Layer 13 of a small transformer language model trained on English Wikipedia (19 layers, counted from 0, width 96).
A neuron's activation on a vector x is ReLU(gate . x) times (in . x), where the dot is the dot product.

Input weights of the MLP neurons that the questions are about. A number n stands for (n - 500) times 0.0015.
n2 gate: 276 428 403 342 414 69 369 660 378 644 565 201 550 607 485 322 788 621 131 328 643 658 480 693 531 484 577 430 638 451 747 314 439 639 466 618 708 505 554 546 847 449 573 558 406 387 786 397 480 347 383 441 281 354 758 529 164 327 578 469 294 554 576 665 538 295 185 565 479 384 480 790 670 419 718 716 600 702 561 545 510 717 984 580 360 634 520 698 448 417 510 295 613 366 325 183
n38 gate: 669 664 414 695 691 536 309 576 472 516 519 395 589 425 492 433 185 421 436 504 504 425 437 420 552 709 567 485 389 605 749 604 398 286 559 492 598 381 196 389 492 641 456 541 444 522 496 291 585 374 792 508 311 706 524 601 528 324 579 665 421 564 465 508 515 496 470 569 568 463 251 402 400 571 733 377 631 723 657 504 546 599 691 387 288 444 421 539 340 636 614 152 427 500 398 526
n39 gate: 348 613 472 455 628 490 432 322 464 721 622 377 347 554 546 619 606 393 503 493 688 696 586 375 667 608 516 339 256 497 414 577 553 503 624 517 467 503 570 703 440 586 355 434 625 521 437 518 448 486 454 346 655 526 503 541 536 204 576 543 273 633 569 510 621 535 465 471 564 517 247 418 445 474 461 383 474 587 467 331 529 586 620 520 581 557 404 372 684 386 627 448 292 562 516 513
n43 gate: 419 653 405 564 595 616 508 675 665 608 479 542 486 682 581 599 341 465 522 568 651 323 295 338 748 455 462 350 308 500 620 522 426 279 573 552 376 337 507 297 581 342 534 552 380 466 444 446 450 557 585 486 537 583 416 500 294 489 556 445 366 746 376 683 428 665 570 554 451 477 482 641 561 449 718 615 410 808 320 630 326 361 641 424 403 474 415 511 351 519 610 514 480 791 440 468
n54 gate: 547 364 408 452 503 516 500 636 453 526 515 526 531 548 550 413 435 447 701 487 425 459 400 685 541 436 535 460 382 533 468 272 341 570 403 578 637 478 624 459 359 615 570 347 494 624 634 440 460 455 450 497 438 648 552 616 537 582 689 588 298 428 488 341 635 712 512 628 414 403 139 510 411 481 536 424 430 347 696 614 455 512 478 626 465 513 682 488 490 408 542 528 480 377 398 566
n71 gate: 289 703 391 651 559 491 260 417 450 337 331 505 496 465 463 423 474 635 439 505 482 564 564 509 703 425 517 478 566 243 381 431 500 540 332 500 500 445 434 675 541 491 812 397 103 453 439 253 500 590 660 536 857 532 552 530 660 349 417 596 634 321 573 616 847 338 570 678 621 566 275 775 540 491 464 875 464 478 573 419 182 509 440 315 388 834 271 773 774 199 588 401 424 466 456 531
n188 gate: 363 531 595 492 607 487 675 609 268 561 617 611 463 516 479 455 340 669 382 542 504 558 422 398 487 483 586 625 476 200 569 853 450 488 297 742 302 588 316 379 355 574 470 500 403 608 358 739 419 299 371 496 442 623 466 508 421 589 373 521 550 472 755 362 516 472 255 722 327 324 417 590 748 376 665 349 309 691 541 855 348 624 626 504 327 483 379 545 496 576 620 329 657 695 425 552
n2 in: 537 322 758 802 700 514 495 584 271 308 482 326 653 387 527 559 595 478 481 579 674 293 696 322 638 271 340 571 314 321 645 546 670 380 435 606 391 343 173 601 417 436 612 159 453 640 413 236 558 788 674 598 450 649 690 670 564 496 193 289 666 491 704 648 277 548 330 344 458 476 431 353 594 591 447 509 554 435 683 212 646 739 431 495 579 537 551 450 444 737 315 577 606 513 605 548
n38 in: 223 224 433 604 394 376 542 635 496 836 460 409 435 504 618 551 594 514 523 557 570 441 691 523 340 519 500 331 586 479 503 519 467 493 760 374 342 790 518 641 437 412 353 277 474 387 535 385 449 508 603 504 463 489 489 588 544 547 465 555 716 387 548 384 611 299 718 450 395 569 804 466 511 563 507 590 598 423 467 449 646 368 369 453 410 571 441 394 504 698 294 387 517 420 719 648
n39 in: 459 503 653 454 321 542 521 428 480 514 397 616 373 500 493 402 468 607 431 347 299 438 666 545 493 430 808 669 602 503 548 521 619 599 318 575 544 712 467 634 350 493 719 436 590 519 513 381 530 447 647 427 568 396 461 474 252 447 533 463 517 647 314 433 548 513 652 663 389 493 469 408 320 697 560 417 513 542 347 714 290 480 490 641 393 493 449 419 531 296 346 567 528 529 458 689
n43 in: 555 127 305 418 588 669 273 410 487 140 442 461 563 690 436 335 512 452 418 621 479 359 445 435 462 665 636 529 644 439 445 702 559 562 528 513 483 295 451 376 228 750 712 556 561 504 407 675 496 377 360 471 513 533 540 920 585 397 419 385 333 488 542 621 504 585 674 492 772 535 304 377 675 563 294 406 745 524 394 579 664 504 345 609 595 599 428 508 582 328 557 421 374 804 305 541
n54 in: 531 535 562 440 454 494 542 428 379 516 385 519 518 518 615 379 488 364 541 623 283 565 506 535 550 484 602 403 446 485 509 519 550 611 340 537 321 497 500 562 460 469 383 553 443 402 341 506 564 548 491 449 624 494 750 485 382 449 393 646 406 607 438 761 445 450 379 702 611 519 322 423 540 315 407 353 661 518 633 509 308 623 669 757 588 535 537 352 453 569 548 613 391 567 485 583
n71 in: 453 548 598 676 601 429 466 448 584 466 314 304 518 473 509 472 518 562 343 680 244 285 542 486 533 590 645 405 383 783 327 382 309 572 321 378 644 486 379 809 458 551 965 408 514 280 659 491 245 634 649 636 700 592 476 487 514 265 696 412 716 518 435 495 940 558 155 591 244 645 350 703 527 407 410 448 582 224 644 491 518 649 392 348 401 571 556 565 571 547 227 537 569 662 233 553
n188 in: 485 605 585 525 423 470 267 492 452 496 641 630 613 649 570 763 448 436 401 546 459 601 248 378 496 595 451 554 345 493 607 662 667 417 465 541 726 339 303 646 571 489 545 532 519 452 436 554 435 293 630 254 619 332 423 253 496 449 493 437 702 496 655 489 538 237 401 381 587 577 765 304 347 715 377 485 627 342 582 526 432 550 628 676 662 319 321 585 557 410 471 405 534 517 567 543

Each question shows a token from some text and the vector x that enters the MLP there. A number n stands for (n - 500) times 0.011.

"-": 449 469 571 419 547 472 471 455 744 644 438 493 430 480 470 520 482 425 453 552 455 446 552 507 499 523 546 336 598 530 394 606 544 340 743 651 469 425 530 414 283 459 518 424 388 594 627 542 593 595 480 551 592 455 454 599 499 451 629 566 502 507 458 474 309 525 457 472 390 307 313 477 544 515 684 384 390 680 595 446 491 506 665 475 506 611 664 325 510 437 311 518 409 670 613 448
Which neuron lights up most? n43

").": 592 358 429 522 468 437 561 382 436 495 395 486 531 210 494 485 524 356 239 501 421 496 438 540 555 306 538 496 581 362 461 620 488 504 627 582 481 647 540 438 517 626 449 332 555 575 670 553 649 587 438 513 379 426 709 546 604 540 508 401 595 512 388 530 422 486 565 582 431 618 467 395 607 625 527 507 380 431 509 534 438 454 461 552 519 702 565 466 498 687 361 575 584 417 519 553
Which neuron lights up most? n54

" At": 413 540 469 539 471 387 564 425 455 508 506 535 564 362 498 425 409 371 199 346 364 653 487 521 527 439 651 536 489 484 484 411 457 518 725 664 575 608 551 525 355 525 436 492 352 538 457 582 575 463 599 590 463 535 573 554 598 550 511 662 462 644 453 494 467 476 646 493 510 429 444 379 605 437 422 358 480 459 391 519 456 446 519 478 389 711 644 433 479 296 647 566 456 486 750 637
Which neuron lights up most? n39

"and": 438 520 624 314 587 634 366 507 466 480 478 577 445 430 462 361 574 499 419 526 355 638 439 462 554 333 528 585 506 490 439 538 484 591 747 768 515 359 587 604 418 482 654 431 612 576 687 548 446 603 515 401 493 518 568 491 424 618 379 486 611 522 475 398 350 348 426 438 513 607 406 438 616 473 410 454 441 489 336 474 553 529 509 529 509 505 528 397 466 590 766 410 399 581 500 450
Which three neurons fire most, strongest first? n188, n39, n2

"6": 570 528 569 563 583 477 601 379 411 619 496 490 577 365 528 495 352 446 384 564 421 428 398 492 756 495 574 535 397 386 476 495 401 361 941 695 549 291 574 373 389 474 520 580 475 605 569 473 455 484 381 545 519 477 557 573 453 507 384 360 567 472 452 552 511 621 437 445 529 465 406 506 425 605 506 425 401 675 476 576 435 532 479 539 592 509 563 464 463 553 603 592 445 456 419 471
The most active neuron and its activation: n43, at about 6

"s": 475 407 599 387 469 527 557 426 487 463 409 381 582 370 539 475 541 418 423 679 483 569 513 321 586 276 433 549 642 412 516 546 463 582 739 676 602 488 579 606 476 652 484 628 319 378 683 574 501 505 473 405 400 420 741 631 399 482 540 662 481 419 494 469 351 406 514 471 505 599 585 418 494 633 523 510 476 474 396 495 451 572 442 456 425 428 403 356 618 566 551 406 431 577 491 584
The most active neuron and its activation: n2, at about 1.5

" ": 479 279 477 446 453 440 550 523 541 503 419 450 553 390 528 379 347 319 356 701 544 578 597 502 491 382 501 551 534 544 484 490 486 475 722 768 576 512 546 429 441 568 461 545 367 384 616 576 502 364 508 459 469 573 517 504 403 315 344 621 565 541 335 420 484 633 495 479 459 529 559 481 593 495 437 443 418 454 620 521 432 516 574 629 400 666 634 481 635 699 454 322 636 499 614 480
Which neuron lights up most? n38

" Yu": 517 438 703 518 636 376 451 408 656 486 320 395 624 254 554 434 421 492 314 529 385 401 529 514 576 408 513 428 368 493 483 479 512 482 680 559 448 539 775 486 397 472 459 487 659 702 550 584 548 508 607 530 568 589 607 591 399 482 550 511 437 531 437 425 339 483 364 503 404 563 543 570 465 377 464 325 510 428 516 517 417 590 605 462 592 437 599 437 687 467 365 582 517 539 596 570
The two highest activations, in order: n54, n39

" as": 573 539 587 519 481 392 465 434 485 325 429 555 463 430 559 400 559 426 372 501 420 525 315 472 587 296 572 671 641 491 463 576 533 538 680 670 621 445 561 458 319 646 418 651 500 310 584 478 586 537 411 572 460 448 592 538 467 329 478 612 684 568 445 544 380 443 432 370 430 434 524 457 412 446 465 325 397 528 522 573 546 482 534 471 375 744 609 460 653 513 401 589 580 542 609 587
Which neuron lights up most? n2

"but": 418 444 570 500 480 527 505 316 404 713 394 626 495 277 460 370 421 480 286 620 374 536 390 534 558 507 620 501 372 477 469 550 439 341 730 710 372 676 664 498 472 426 606 498 490 592 468 440 490 482 558 513 638 535 581 603 447 618 501 383 435 463 671 425 364 340 406 556 650 555 496 437 454 536 547 473 427 466 521 606 460 617 569 438 496 401 485 466 594 565 505 494 607 559 594 405
The most active neuron and its activation: n188, at about 3.4

" of": 467 509 621 355 550 564 527 443 694 515 443 585 602 494 554 412 445 484 438 715 438 504 575 594 492 340 525 337 604 525 447 527 630 482 731 549 589 449 650 442 373 503 592 407 370 451 587 555 592 560 460 475 467 463 596 571 559 421 544 503 465 646 499 467 234 547 386 387 516 366 373 389 566 497 435 437 451 493 603 359 386 619 534 382 466 766 598 388 451 307 554 427 505 600 523 504
Which three neurons fire most, strongest first? n54, n43, n2

" success": 594 426 695 439 546 400 511 425 578 647 450 616 474 380 405 465 461 427 440 581 331 645 443 521 471 265 493 488 663 491 436 566 422 437 565 676 540 454 444 481 475 445 525 571 572 514 546 567 490 413 560 438 420 370 603 631 437 479 528 630 644 307 605 447 370 524 543 498 543 603 552 416 654 515 618 399 317 446 514 533 372 473 262 644 438 654 477 320 560 472 594 474 597 575 650 486
Which neuron lights up most? n188

"under": 578 420 553 476 596 587 479 504 492 468 601 553 349 351 466 407 562 452 340 460 267 514 275 506 504 416 553 581 618 309 470 483 538 606 723 580 608 622 550 538 594 520 536 555 505 343 630 338 654 545 477 521 663 415 536 536 438 462 522 543 580 471 485 479 389 516 390 369 538 661 383 494 486 408 448 446 391 515 421 555 539 519 536 501 590 595 647 255 675 629 486 438 405 565 493 451
Which neuron lights up most? n39

" a": 496 516 546 502 421 471 546 537 569 576 555 405 466 287 718 411 529 377 333 592 386 582 456 429 449 235 585 463 559 405 533 458 696 498 748 526 567 479 449 463 387 586 339 532 473 621 550 540 597 504 629 483 537 577 606 515 613 345 480 610 631 398 370 487 355 505 569 530 397 368 438 342 511 485 372 464 531 553 566 510 487 396 564 602 448 613 485 489 684 417 499 676 537 451 449 518
Which three neurons fire most, strongest first? n39, n54, n38

"\n": 370 594 477 372 527 347 617 472 531 571 438 460 621 393 596 456 523 377 319 597 427 498 413 532 554 359 407 555 397 406 608 396 473 500 756 564 480 644 441 553 562 741 470 460 439 558 554 657 547 493 558 561 457 604 607 441 523 330 555 573 565 534 453 420 615 454 519 388 433 474 330 367 680 592 455 380 434 481 493 506 552 434 425 639 478 707 589 352 483 521 447 436 540 420 649 523
Which neuron lights up most? n38

" their": 457 589 506 411 362 456 591 541 666 613 401 397 561 366 537 503 529 430 304 567 423 481 429 443 358 214 566 430 457 511 441 495 460 555 730 629 499 525 566 481 534 501 482 554 492 524 502 621 726 431 521 597 583 402 692 505 531 479 610 603 668 406 491 547 374 529 461 445 481 515 410 292 377 445 437 300 386 577 396 489 470 534 480 617 446 578 497 527 628 474 594 529 531 598 586 577
Which neuron lights up most? n39

" Gu": 478 516 611 463 509 276 628 390 523 538 463 366 492 262 528 515 558 448 406 466 362 554 522 661 497 388 652 493 294 526 599 510 475 573 664 675 396 382 626 534 481 460 471 558 598 604 565 524 462 393 737 428 530 481 701 482 452 578 408 459 552 543 428 461 417 451 536 532 422 455 562 377 658 395 437 293 406 365 462 539 539 490 556 588 386 535 705 607 456 547 463 478 560 466 633 550
The two highest activations, in order: n2, n54

" to": 422 566 566 384 488 459 474 381 553 457 376 510 511 449 585 360 469 449 319 653 538 514 445 465 611 135 479 525 560 432 600 481 525 582 709 611 452 487 430 512 472 518 632 544 455 331 593 465 575 574 583 504 535 418 616 672 537 562 490 571 641 408 466 416 371 476 512 356 560 560 527 415 594 470 422 307 441 436 481 480 500 627 612 516 441 620 589 494 528 341 500 720 466 480 626 527
Which neuron lights up most? n2

"year": 570 497 740 467 561 465 497 489 664 730 423 639 461 484 567 415 517 427 318 508 391 427 424 461 400 449 466 247 549 501 385 552 430 536 646 558 489 440 540 426 330 425 508 459 521 466 538 565 490 535 535 571 545 365 481 608 552 539 623 597 695 626 602 518 493 473 620 438 400 436 224 419 531 499 489 386 375 624 428 511 460 395 466 736 576 590 684 394 557 510 398 494 503 589 458 361
Which three neurons fire most, strongest first? n54, n39, n43

"'": 521 409 564 417 505 481 521 513 544 512 409 462 616 188 553 378 455 381 293 481 402 539 623 465 543 362 534 360 587 435 452 602 482 423 692 435 405 489 623 436 390 520 519 380 500 448 637 572 608 633 524 543 628 565 626 666 582 370 557 397 595 690 487 623 492 454 477 543 314 542 331 307 458 428 540 471 502 545 447 528 471 437 608 509 461 615 468 563 629 486 409 496 584 643 499 624
The two highest activations, in order: n71, n39

"0": 674 452 566 392 565 496 738 497 510 587 458 430 564 466 536 434 515 471 408 655 402 633 580 310 721 230 538 527 443 551 397 496 609 604 575 580 589 420 439 205 435 538 539 538 416 486 620 605 447 511 505 585 552 520 548 638 514 404 331 479 422 502 500 438 388 424 431 399 589 550 471 452 535 554 616 426 300 396 410 643 432 517 452 616 426 500 677 409 518 505 536 521 481 501 517 548
Which neuron lights up most? n54